Layer 3 of a small transformer language model trained on English Wikipedia (10 layers, counted from 0, width 64).
A neuron's activation on a vector x is SiLU(gate . x) times (in . x), where the dot is the dot product.

Input weights of the MLP neurons that the questions are about. A number n stands for n times 0.0015.
n15 gate: 119 -98 -103 -34 60 13 -71 -136 -213 -57 -67 133 27 -186 191 -32 272 60 -280 -204 -44 -83 101 -75 177 5 184 162 -12 -152 360 -50 -30 9 164 113 138 -7 351 -91 -77 -175 -29 -84 -104 -44 77 -259 -179 -296 -154 -101 63 25 -154 138 209 -37 32 -70 -170 -135 248 114
n17 gate: -184 26 119 -41 216 -18 1 -116 -79 87 -60 -209 207 -288 23 81 6 -236 28 -188 -232 -171 128 138 153 312 133 -121 -144 15 -118 -90 190 -71 69 136 -229 -10 67 -24 -59 104 39 73 -14 -29 138 181 -74 25 -343 372 -94 371 223 -218 271 -10 108 89 2 -155 146 -279
n33 gate: -36 32 82 76 51 19 320 -37 -2 18 147 31 18 237 165 171 -124 78 51 106 -143 144 243 -92 32 141 -75 -100 40 58 -8 300 26 -54 -132 200 66 -185 -51 -21 -72 -43 53 -197 -41 -63 -120 -7 -16 169 210 136 18 36 38 72 -144 97 -270 67 -70 38 -65 -2
n47 gate: 5 -243 -43 -3 64 186 -53 -45 -2 76 1 -131 -5 -80 87 9 -43 -71 57 86 21 -126 94 56 114 -81 -4 -66 35 -60 -157 86 144 -60 140 99 68 -65 44 166 193 58 22 17 307 -103 -6 -28 144 -109 140 83 -31 137 -108 98 -92 129 9 -55 98 -44 -49 54
n61 gate: -170 49 116 -109 10 201 106 108 198 -53 68 60 65 51 -266 -96 195 -78 56 54 -87 -54 24 -101 48 202 -53 -46 61 76 -46 -94 -106 114 183 39 -27 -48 -69 -1 170 -107 -32 -134 -2 28 -8 -26 53 -67 71 110 -203 148 64 -29 59 97 -49 -15 38 -81 -58 196
n73 gate: -41 -33 -20 -79 223 218 34 -83 -56 -86 -8 -86 -276 114 93 42 -42 -145 -44 -72 25 -12 -109 -197 -256 -47 -32 -93 -40 -55 -103 -144 -219 28 40 -99 100 -7 90 -230 -59 -53 -53 167 -100 4 -9 143 -11 -17 -87 15 11 133 -58 -135 99 77 -46 164 10 -44 278 -42
n78 gate: 202 -33 9 33 60 -178 172 -108 2 19 -96 -104 -75 191 228 75 186 -47 -58 242 0 -5 16 164 -202 121 -35 38 -26 -52 105 21 57 -38 -91 187 10 -12 -55 -25 -368 189 60 48 40 2 11 27 -85 -95 -120 -25 140 220 -10 46 -128 42 56 -89 -57 -117 -100 -132
n96 gate: 91 -132 -143 28 -54 -69 14 -210 158 110 150 -222 1 15 106 115 201 79 75 -88 -37 12 67 -177 -202 -38 72 -31 -96 127 20 167 63 52 119 77 -28 179 10 -39 -294 -89 74 -21 117 66 100 -120 -7 -108 -207 11 19 13 17 41 -167 -2 92 -3 26 -208 -117 -136
n102 gate: 72 -143 179 -27 140 88 152 -160 -12 -137 38 42 21 -92 -84 3 -44 -182 -45 -323 105 6 24 -48 176 -74 -41 50 -19 -118 -76 60 -17 -228 -152 138 -62 -75 123 -70 -133 -66 -87 43 -33 45 -36 -31 -100 121 -45 -48 11 -105 84 69 11 173 -10 56 -20 69 77 -68
n132 gate: 404 -101 87 4 469 166 207 -181 13 -240 -86 21 132 111 -43 250 296 -96 105 -128 5 46 -54 15 -86 248 177 74 12 -367 -4 -19 -101 216 141 -134 141 -168 247 84 -133 -29 34 236 364 162 162 189 -29 68 -38 142 187 -201 -24 -153 -232 -129 -67 92 18 103 -297 -286
n156 gate: -48 48 17 -176 61 1 132 206 43 -3 -192 222 43 -15 -175 -6 14 -13 -75 -73 124 14 32 -239 169 13 -115 -84 6 120 75 -70 1 -29 -23 19 157 24 -87 -83 73 19 75 -48 -262 119 46 -136 -64 221 -27 -46 -45 116 -194 -189 50 -160 38 38 -203 59 60 -31
n165 gate: 55 -38 -68 54 -9 229 290 -31 146 83 232 -19 38 180 104 125 265 -110 34 -143 -62 -56 124 -22 -141 73 -30 14 -66 -126 81 126 124 60 -22 205 73 -82 173 16 156 -241 -51 81 61 -11 -36 106 -209 113 -184 183 -131 -42 -92 -174 -48 -9 13 -145 -49 126 -30 -124
n167 gate: -87 -91 -11 19 24 -35 162 -210 -62 -31 -69 93 -77 -21 -9 206 169 -179 -116 -26 -232 71 -51 50 78 24 5 135 2 50 285 192 13 61 194 180 59 -164 337 -20 54 -165 39 -114 -28 99 8 -15 -329 6 -83 100 -21 28 166 65 100 -53 -228 -193 120 44 -157 37
n170 gate: -58 85 20 -25 -57 127 36 156 5 2 100 61 -73 -43 -269 -73 191 -68 -126 99 36 -17 -19 -30 26 149 -79 -38 -105 -24 -154 -74 -148 90 -93 196 98 13 -53 -29 224 -16 -104 40 156 -12 -3 95 20 -186 42 110 16 90 -40 0 -16 -111 -114 -156 -53 98 -129 -23
n176 gate: 40 47 -74 100 185 112 133 -57 -72 140 -14 41 -161 200 150 43 55 53 49 40 194 49 -21 57 -110 -95 -143 7 -70 -63 154 -134 -24 -34 32 -3 -85 160 -10 -52 -129 126 38 222 -316 -51 -43 155 19 -104 -78 189 -170 -79 -16 -73 -12 -171 27 30 -71 -46 -119 -72
n179 gate: -52 -106 52 102 -73 -4 32 66 -98 -30 14 61 91 41 -138 -160 41 86 152 -62 -137 -14 -58 -189 38 120 186 -41 21 0 -133 90 -10 168 8 -30 207 -37 0 12 81 23 -57 -1 149 -121 -3 66 -85 71 -59 65 -76 19 2 14 -7 71 -93 32 179 -96 42 1
n182 gate: -62 -186 132 -95 22 -47 71 -36 -81 20 -31 -91 -171 50 -30 -100 141 -83 -67 -54 -110 100 72 -2 -35 -26 -82 -56 -67 264 63 -26 -53 -107 -4 180 1 45 15 -63 -96 101 197 20 54 29 -130 -72 73 62 -18 -184 35 6 95 -111 -130 10 5 -84 -18 70 19 -72
n15 in: -33 100 88 -80 18 -15 233 40 193 91 271 -112 93 69 -145 150 -153 -28 141 35 109 248 98 5 -130 115 -149 -224 -61 9 -291 269 33 110 -141 -9 -214 -96 -297 -30 124 -43 -64 -54 221 15 -99 25 -136 313 313 272 -138 -22 150 -37 -75 -14 -284 -19 213 197 -180 -33
n17 in: -278 80 222 -143 238 -7 -115 13 -149 28 -170 -66 151 -230 28 -24 -130 -240 88 -150 -95 -181 195 258 101 264 177 -110 -21 92 -135 -136 339 -171 32 -34 -259 121 27 28 31 129 113 -17 -86 -122 114 164 -10 -42 -242 250 -49 217 235 -181 384 -19 178 55 -14 -198 -7 -192
n33 in: -137 46 168 20 53 66 -19 86 66 112 235 24 -112 163 20 -52 -165 117 198 246 -184 22 -23 -47 157 78 -77 -163 13 207 -182 18 10 -57 -35 70 100 35 -153 -34 115 134 -5 -192 -106 -13 -98 46 188 174 190 -9 -48 90 47 -14 -233 137 -89 147 3 234 -7 101
n47 in: 42 -185 -115 9 32 132 -51 -29 45 67 16 -118 -37 -85 56 19 9 -72 19 116 37 -137 52 131 81 -57 7 -30 -27 -49 -78 42 128 -91 56 79 14 -43 22 159 137 102 -35 -42 273 -66 47 -29 157 -97 124 67 36 105 -8 89 -78 98 -40 -62 52 9 -78 40
n61 in: -130 -47 71 89 10 -14 -209 18 70 20 87 -116 45 36 92 110 102 248 59 14 -112 60 -37 138 -197 -53 -27 98 105 209 181 74 108 -60 81 4 -60 93 -104 -119 31 -123 181 27 -59 270 183 -41 108 7 30 148 31 -46 125 -17 15 -81 56 49 -20 104 -74 53
n73 in: 21 -52 11 -123 25 176 -144 -125 1 23 59 101 -196 -62 -30 36 -295 50 46 78 104 68 85 46 4 -138 57 -197 23 90 -62 -27 26 -34 91 -277 127 -20 -236 -109 155 -69 23 88 -121 92 127 40 134 3 58 52 123 137 -87 26 -41 120 -191 49 8 -56 13 -56
n78 in: 131 -94 -212 152 -72 77 66 -132 108 14 -53 77 167 39 -5 249 -10 41 40 -174 105 -143 -40 21 188 -194 -83 -7 113 -45 223 54 117 -38 -41 -36 61 134 82 79 -1 -81 -31 72 -133 -27 -110 128 107 -90 151 -138 -108 199 97 138 -74 -67 10 -157 -73 -69 106 -52
n96 in: -90 17 -43 -54 -57 2 -125 -32 11 56 75 -86 -46 142 124 -46 -53 47 150 -81 -64 45 -37 -24 -92 -101 15 -110 -44 304 -16 20 129 -70 231 -202 -66 188 -26 11 -131 -91 56 88 -59 107 139 -35 60 -232 -173 -85 97 -91 46 10 -169 121 129 103 79 -114 -120 -113
n102 in: -3 -255 -31 -45 61 143 -29 -94 -95 -139 48 -113 -26 -75 86 4 -41 -105 99 -106 149 -2 -34 -55 18 -47 89 0 -8 24 -224 -91 44 -136 -33 19 89 101 33 141 -243 -45 -7 -13 -76 17 43 -102 -45 -64 86 -88 54 -118 -9 47 -147 136 14 79 -255 62 -18 83
n132 in: 26 23 -11 167 73 -195 -167 -68 -235 -38 -270 70 153 31 50 -207 299 -294 -21 -109 -163 -231 -319 27 -18 72 3 199 11 -158 -14 -203 -148 -7 -13 1 45 -104 -5 -10 -37 250 28 147 0 135 -28 187 147 -39 -116 18 -2 -117 -30 -180 -106 -280 404 123 -30 -22 -72 -4
n156 in: -70 82 -77 -174 98 -10 233 55 -83 -1 -69 269 136 -8 -94 92 117 -60 -75 -152 111 -155 51 -131 152 -50 -130 -117 -72 1 72 25 34 61 -184 8 73 103 11 -83 -34 -118 145 -11 -124 39 100 30 -259 215 -39 -37 52 115 -115 -212 64 -194 -107 -39 -109 50 50 -3
n165 in: 32 -94 33 79 -78 271 91 99 -41 -60 79 19 159 180 11 53 -73 -7 43 14 -164 6 119 68 -75 42 -55 -166 -31 48 64 3 118 -37 -19 -59 -8 -5 18 129 284 -192 48 31 62 -56 -18 222 95 40 -89 -55 13 -163 -13 -52 -191 136 19 -41 -166 -5 -179 -164
n167 in: 163 50 -117 59 -49 -61 -4 -12 139 70 138 -66 273 -132 -2 -82 55 136 27 -36 198 -201 169 -211 -93 -75 9 -191 -60 -223 -162 79 -105 259 -205 57 -30 53 -93 33 28 71 -144 -5 118 -243 20 13 33 12 -9 0 -12 -24 -206 43 -119 -63 183 68 -111 22 231 -79
n170 in: 18 231 -27 -185 0 15 -14 27 -43 43 -40 72 95 -254 -84 -42 -31 -148 -176 32 -1 -87 30 -33 136 -100 55 61 -14 -152 -70 -110 -99 101 116 64 150 33 123 38 -5 111 2 -149 23 -111 22 10 15 -50 103 -59 -61 -18 -190 -48 62 82 -45 34 -198 111 51 34
n176 in: 8 16 124 -41 -17 -10 49 -38 -139 -182 59 -24 -131 36 -112 -7 64 79 -105 -81 79 51 -25 10 130 167 -19 -19 24 -29 -2 -198 -48 -27 -162 209 -218 80 45 -81 -173 64 33 -81 -116 15 -24 -98 -63 -23 -174 88 -102 97 301 15 -275 -54 -69 152 50 -30 23 20
n179 in: 101 0 65 17 -38 -196 58 -140 27 9 -38 -37 -56 -141 85 19 -32 70 -77 -131 33 -142 13 131 -22 -92 46 72 -123 -51 27 47 0 -84 37 -19 30 -12 35 76 -88 185 61 6 -32 86 88 157 25 95 2 98 76 19 20 -110 125 47 -84 67 15 162 64 17
n182 in: -142 36 66 -190 100 128 106 43 -61 -47 22 -47 -55 38 -250 -123 136 -106 -62 -58 -123 -102 94 -60 127 -32 -53 45 26 70 -101 5 -63 -157 42 119 -105 101 -18 -69 71 -18 45 -4 -71 45 14 23 62 16 -10 -185 -43 53 122 -18 -39 -38 18 36 91 -114 -71 10

Each question shows a token from some text and the vector x that enters the MLP there. A number n stands for n times 0.0047.

" Y": -13 -21 -55 8 110 -160 -50 17 -58 27 -74 16 -8 63 -97 15 -283 -68 -95 13 -109 84 -209 -53 -4 -40 -78 16 -16 81 -19 -47 -35 -15 52 -52 -80 78 -63 -69 -39 122 -33 -3 -14 -42 94 55 86 7 107 163 82 -39 99 72 27 63 50 42 -153 -14 -85 29
The neuron with the highest activation: n167

"ted": 72 0 -29 -9 -137 -28 -14 91 -19 -37 -36 -18 -8 -116 52 110 204 -36 53 141 -26 -27 -152 100 6 14 -3 -51 35 12 -34 -6 2 -27 -25 -55 -9 41 -58 69 -86 23 2 29 -142 -134 -4 127 235 -12 161 -170 96 59 61 0 -54 -37 -38 -1 -17 -48 -47 69
The neuron with the highest activation: n78

".": -180 -33 86 45 -256 6 -27 47 -12 9 66 15 -67 77 -17 -25 -12 -34 -49 78 44 26 69 106 -50 -52 -30 9 -12 293 -158 -6 70 -157 10 99 -4 -63 8 2 -29 46 25 17 -64 -91 -45 -11 -14 -68 -66 -32 73 46 5 49 27 40 115 -47 -10 -38 -122 -58
Which neuron fires most, and how strongly? n182, at about 0.4

"ij": -155 21 -33 -16 -16 -88 -7 96 -32 -29 49 -7 12 -8 -140 -77 -35 -7 -32 -65 -32 -6 -133 23 237 -25 20 173 -1 161 -110 26 -13 -10 -55 -168 -29 1 -250 -52 195 48 -5 22 -108 38 61 114 43 -79 -77 62 87 1 13 -14 -49 9 57 139 126 -101 32 -17
Which neuron fires most, and how strongly? n17, at about 0.52

" co": 73 3 -63 -59 62 -92 9 -111 -59 -3 -3 2 -19 126 -68 100 -153 45 58 -9 -44 -32 -154 129 91 67 -94 101 17 232 -25 -123 98 -8 -42 -57 -30 -109 -177 84 -15 -79 12 8 96 125 -61 -83 96 10 19 -116 -150 65 -50 -20 32 -12 -99 23 19 -19 39 136
The neuron with the highest activation: n167

"ates": -1 -27 -48 -53 -133 5 -8 12 -20 22 39 -25 -63 219 22 -24 21 28 35 180 17 24 -78 -43 -12 -50 31 -194 36 158 -199 21 -60 2 9 -52 -59 -51 -76 58 -27 107 23 -13 26 -31 -42 -51 139 -108 67 -109 28 -98 -164 44 -73 -68 -41 65 -23 -51 -18 32
The three highest activations, in order: n33, n17, n96

"'s": -88 77 68 -34 22 64 28 67 -56 32 -50 22 -33 75 -10 12 12 103 -6 -6 -48 -26 -91 2 -93 -78 9 -12 25 -45 17 56 -55 53 -51 -81 -18 -69 14 48 0 74 6 19 -72 -18 -50 44 260 52 -49 58 70 14 9 48 -70 22 -6 -8 -184 -8 -138 79
Which two neurons fire most, strongest first? n33, n17

"ff": 50 50 6 -23 55 -111 -40 -50 22 -25 -90 -33 -115 -43 -39 35 -2 57 135 -40 24 38 3 69 77 16 61 -12 22 48 150 -43 115 -42 -25 -249 46 -116 12 106 75 210 -26 5 -37 -60 -32 113 9 -78 56 97 160 -32 -43 -92 -78 -1 -120 50 6 -10 152 137
Which two neurons fire most, strongest first? n182, n165

"ains": 96 23 -66 -52 -81 -60 -103 96 -13 17 44 -2 -69 57 -33 -4 139 -60 -67 146 65 106 -56 14 12 -8 46 -91 19 123 -98 34 -77 -14 64 -60 -21 32 -42 62 49 114 43 76 -1 2 -9 13 165 -72 12 -7 76 -40 -69 0 -95 27 28 36 -100 -36 -235 -60
Which two neurons fire most, strongest first? n96, n17

" O": 65 -47 -59 -103 70 -46 -16 67 7 -152 -26 46 118 -64 17 -77 -95 -25 -79 185 -63 153 -47 137 70 -117 -26 -22 -1 161 14 63 -3 -81 6 -37 5 -10 -91 -26 -48 92 -19 -21 82 21 -73 -49 11 -25 128 -180 22 28 16 -7 53 5 69 -37 54 125 -69 -102
The neuron with the highest activation: n176

" the": -21 21 184 -5 101 63 64 5 -46 42 -43 56 17 -88 -89 -61 31 131 10 -24 -3 -78 -11 -59 -34 -53 6 4 15 51 4 -19 -45 43 -71 -108 -20 41 15 129 51 6 3 18 39 -50 18 -55 219 10 -111 -21 -37 29 -24 -5 -10 26 14 2 -16 7 -249 -84
The neuron with the highest activation: n132

" and": -25 44 145 -46 -70 4 -75 -42 -11 19 -14 -19 63 102 16 0 106 59 -47 -36 -54 44 -137 6 -133 111 -133 -14 48 -75 -59 12 41 -50 58 -65 -35 31 -131 54 12 52 -1 19 -55 -62 -32 -82 86 -51 68 -46 2 32 27 -44 120 4 7 24 14 62 -88 80
Which two neurons fire most, strongest first? n61, n167

" position": -105 32 -46 -54 118 -10 -25 55 -2 46 55 -11 -42 68 33 -62 -191 25 145 97 -12 -71 28 70 17 54 25 -180 9 5 -143 -170 -19 -46 -74 -26 -38 -44 -129 84 35 163 31 -5 98 -143 -51 30 81 -139 2 56 -55 31 27 -39 34 5 58 158 -2 -167 -78 -112
Which neuron fires most, and how strongly? n17, at about 2.9

"\".\n\n": 44 -22 -11 25 -111 30 -5 41 -87 -62 18 31 102 169 40 -78 155 20 66 44 9 67 97 48 -114 -25 48 -223 -5 199 43 -77 13 -50 -45 -104 28 -67 -225 104 96 -235 10 28 -20 -29 16 -33 -52 74 -17 -129 -131 55 -18 61 29 -49 -75 -118 -40 2 -196 158
Which two neurons fire most, strongest first? n165, n61

" (": -14 -48 7 -30 -61 122 48 -22 57 13 -103 -26 91 104 -52 137 -22 44 -65 11 11 33 -112 211 85 51 3 -66 15 173 33 8 -11 7 -76 10 -8 18 -26 209 78 -27 13 6 -32 -47 -2 55 -75 -3 -8 -17 -45 -81 31 7 79 160 104 -51 -174 -94 48 22
The three highest activations, in order: n165, n132, n17

" of": 113 55 69 -14 -157 68 -12 18 16 -21 -125 35 106 105 38 -300 66 14 -20 -27 -34 101 -20 45 -9 -28 46 3 27 -62 69 -114 12 -33 29 -29 -65 79 15 49 -36 57 -18 7 -8 -112 -42 77 179 40 -59 35 20 14 -136 -90 34 27 12 -58 2 37 -17 29
Which neuron fires most, and how strongly? n102, at about 0.077

"ered": 88 33 33 -6 -112 -89 -52 51 -6 9 -20 -16 70 48 67 17 69 -53 76 101 11 4 1 96 65 1 -26 -71 34 53 -111 37 20 5 36 -132 14 151 -106 -11 -177 34 -16 49 -82 -80 -68 153 167 36 95 -138 116 84 22 26 -115 90 3 82 -1 -61 -80 21
Which two neurons fire most, strongest first? n78, n96

"iger": -29 -5 0 24 -10 -47 -144 90 55 -43 -13 -48 18 338 -30 -29 -206 80 13 44 10 -112 1 76 45 -22 -15 -68 3 7 -78 -4 -14 -67 23 139 26 135 -213 16 8 90 1 -49 73 -13 53 -118 68 -47 -74 -47 -19 31 -158 -121 -152 -70 33 15 95 7 -122 -121
The neuron with the highest activation: n96

"op": 17 2 -46 69 -62 34 -77 32 21 26 -69 15 -110 -163 -4 -47 -77 52 -71 149 -24 -20 40 100 63 14 24 51 11 -103 -89 -63 34 -49 -40 189 -80 54 -216 18 62 129 -5 -82 -137 153 -48 -77 67 -123 59 -48 2 104 -81 -123 42 54 -8 38 23 71 -39 -100
Which neuron fires most, and how strongly? n170, at about 0.26

"–": 30 -17 55 63 -86 -21 107 96 -11 39 -120 -1 137 -13 2 125 -107 62 -94 -23 58 -29 -210 85 29 19 82 -87 17 25 41 7 107 -94 71 26 66 73 8 -109 -45 172 -5 -40 76 -101 8 98 27 -56 118 -141 -41 21 -3 112 96 136 67 22 -18 70 -48 -42
Which neuron fires most, and how strongly? n78, at about 0.27

" Group": -9 -15 -16 -63 110 25 -33 76 -40 66 -13 -36 -5 20 -128 -54 -212 -37 49 109 42 -38 162 55 -122 -50 -24 -179 1 -9 -78 -102 -47 -75 106 -117 79 1 -139 1 -2 152 31 -9 88 20 10 38 174 -78 47 107 -57 91 -36 -64 -3 135 -121 -27 9 -154 64 -48
The neuron with the highest activation: n73

" c": 44 27 77 -25 123 60 -66 27 -123 60 -71 18 9 79 -208 151 -129 10 -16 -3 -28 2 17 -73 -19 -127 38 184 -10 8 -9 -41 54 -7 146 127 -142 -44 -57 76 -27 288 -6 71 15 12 -46 114 -35 32 44 -139 -26 -49 25 125 -11 24 12 -85 -34 -74 -118 59
Which two neurons fire most, strongest first? n182, n132

"ish": -41 68 -59 29 -25 5 -67 43 -114 67 -54 -28 -25 158 -3 -184 90 132 -57 42 -3 -15 -139 117 -50 29 5 43 1 119 43 -14 -75 -10 -26 -90 14 106 -183 -26 135 -2 22 36 73 -35 -4 44 90 25 -169 -12 13 -33 -67 72 39 -67 116 153 -100 -108 138 147
Which neuron fires most, and how strongly? n102, at about 0.18

"ar": 9 35 -27 -14 84 58 -88 10 35 -17 -93 8 10 124 18 -183 68 1 28 60 109 -115 -72 -5 99 -91 42 23 -5 -15 7 -76 25 -1 49 -192 14 -13 -355 -65 74 40 -5 92 23 1 8 -38 -37 -10 32 -68 56 -24 49 79 -80 37 237 -27 -24 -18 -69 -120
The neuron with the highest activation: n15

" ": -9 5 64 -72 -74 -14 10 -32 56 55 -152 42 -65 192 16 138 -42 30 14 17 62 51 62 -27 68 -17 79 -95 37 137 -52 -131 87 -100 -18 -139 -60 -35 153 71 -1 35 19 -32 55 73 56 41 -95 -49 21 -96 -1 77 -38 88 -16 -2 -19 -84 -18 -153 -34 -107
The three highest activations, in order: n78, n96, n170

" within": 81 21 51 12 -87 53 -107 28 -37 -44 -35 36 25 -3 -24 -20 38 68 114 13 -30 91 13 -69 69 70 12 -93 12 11 -95 -184 46 -45 72 -55 -76 133 -30 51 118 61 13 82 151 -93 -42 31 174 -21 -251 68 25 -1 -144 51 23 41 -47 -48 -53 46 12 34
The neuron with the highest activation: n17

"ud": -66 -15 57 -28 -64 -149 -107 -11 133 -76 -10 -20 31 -101 74 34 141 51 79 129 22 120 -62 21 127 112 70 81 -13 9 -31 -98 -27 -51 -7 -106 -77 24 -146 40 37 36 -20 3 -104 37 -27 -10 108 -25 -156 -43 129 -46 -22 -37 -76 107 91 20 11 -9 208 75
The neuron with the highest activation: n165

",": 16 17 134 22 -270 -2 0 25 -61 6 -4 -31 -47 137 57 -167 -69 65 26 47 63 -5 68 96 117 73 -51 10 48 34 15 -71 -100 -66 20 -100 -35 -136 19 -31 -16 27 -6 23 36 26 -42 -56 -20 45 54 57 0 -99 1 3 83 42 72 41 5 59 -127 -7
The three highest activations, in order: n167, n156, n78

"gr": -159 -9 31 33 -29 -75 -26 159 -65 111 21 -26 -125 118 -152 -163 -123 50 31 7 44 -79 -222 13 41 -11 62 172 1 -106 124 -26 47 72 39 -154 47 87 -29 -21 57 151 3 20 58 84 -22 146 -39 -3 -14 77 6 -18 93 4 159 109 32 -74 23 91 58 125
The neuron with the highest activation: n179

"j": -68 77 1 -35 -29 -59 -28 43 -21 121 -44 24 -26 44 -65 21 25 -57 -65 -41 -54 -22 -48 -21 166 -25 11 184 -12 78 -53 -139 25 -70 18 -208 -38 83 -230 -79 46 94 -20 28 28 51 168 104 43 -80 153 81 118 -16 -7 82 -52 38 67 52 59 73 -20 89
Which neuron fires most, and how strongly? n167, at about 0.2

" to": 93 36 151 12 -84 45 -14 22 0 -48 14 6 160 -19 64 -80 -174 6 -4 98 -36 117 -123 -25 72 -37 -91 -42 14 32 -33 50 35 -4 48 -166 -13 59 3 11 -143 21 -6 92 -65 38 -63 -76 182 -41 -40 28 -15 -27 -103 -74 75 -66 84 -75 7 -51 -36 -54
Which neuron fires most, and how strongly? n15, at about 0.077

"am": -169 21 26 45 53 122 -176 116 121 -26 -14 21 -119 43 -42 -29 -8 -27 3 12 49 8 -22 69 60 -60 41 41 -16 91 5 -180 3 -34 -21 64 18 117 -226 -93 115 84 -10 -37 111 130 30 38 83 -39 -1 -113 -27 -67 42 63 -23 -18 98 11 21 19 35 -26
Which two neurons fire most, strongest first? n61, n182

"in": 108 -18 -7 3 -38 25 -129 46 55 22 -53 -23 -22 207 94 -91 13 5 31 68 78 -42 -70 42 -4 -21 19 33 4 113 113 21 47 -17 -17 -252 -91 75 -307 -58 10 -27 -23 -25 -105 95 22 107 -3 7 14 -200 -78 -46 -113 -98 -70 -31 -104 9 59 -44 59 -147
Which two neurons fire most, strongest first? n170, n17

" Sub": 22 7 -54 -75 15 -67 -17 155 43 -111 -72 31 91 73 116 97 -121 -83 -126 89 -63 56 39 18 57 15 0 -9 -18 169 -93 -224 1 -43 25 47 -105 -16 -176 56 38 138 24 -52 211 -3 19 122 66 12 -50 -67 42 33 -55 71 -27 63 23 -11 -89 98 70 22
Which neuron fires most, and how strongly? n47, at about 0.16

" lost": 6 9 9 -23 122 48 -52 73 -91 -58 -65 18 36 120 84 -3 -169 -4 116 -54 -6 -8 -94 16 107 55 -67 -228 3 110 -137 41 -12 -21 -16 -26 -34 103 -76 8 35 -164 -9 74 -10 -96 -18 93 160 -13 77 -251 133 68 -5 42 -13 79 64 39 -58 -179 -77 26
Which two neurons fire most, strongest first? n73, n33

"or": 33 -39 -5 -45 62 19 -216 2 163 13 -23 -29 -67 112 85 -95 65 46 9 105 70 -73 -112 114 -23 -2 44 -20 4 -83 -99 55 77 -45 -32 -119 -20 97 -248 20 -53 103 -17 48 -26 47 42 -104 70 55 6 -134 60 -63 60 57 8 33 0 -42 13 2 -43 139
The neuron with the highest activation: n156

"ily": -31 1 -8 -64 -115 -1 -12 -56 -101 -47 94 -49 12 84 -54 -115 -52 -19 -20 -19 -18 92 -8 -155 81 -76 -32 62 23 54 26 -54 28 13 -18 -86 69 73 -55 -144 -32 86 30 18 -9 -85 -8 98 107 -82 65 -81 10 -87 -116 126 -77 -30 199 -78 -88 -189 -57 -57
The neuron with the highest activation: n96

"ab": 11 17 3 -50 87 -25 -4 143 103 -30 -25 -29 -19 -134 -58 -89 -64 77 8 32 20 78 -99 -89 73 134 22 66 5 -49 -62 -191 57 -38 5 2 -42 19 -216 -143 10 322 -19 6 -155 153 90 11 49 -83 -56 44 0 -82 82 73 15 51 58 57 25 -45 -124 28
The three highest activations, in order: n17, n176, n165

" around": 121 29 37 -25 -137 92 -64 156 -26 5 -67 26 20 -11 -75 5 -151 -10 28 -81 14 105 -21 -17 119 -23 -9 -72 7 32 -184 -14 34 -103 78 129 -30 118 -35 42 -3 103 16 67 37 -57 -42 19 223 -17 -41 99 35 -23 -149 79 -92 64 6 -25 1 85 28 -85
Which neuron fires most, and how strongly? n47, at about 0.47

"ired": 21 -13 -47 13 -182 -80 -33 67 -78 -24 -25 -26 19 -62 4 48 134 12 86 91 -37 -87 108 99 106 7 -16 -160 29 161 -191 -72 -76 2 -37 -183 -26 124 -80 -3 -93 -66 0 1 -96 -121 27 81 190 -26 77 -108 64 -34 -2 73 5 25 85 -3 -42 -20 -52 -6
The neuron with the highest activation: n15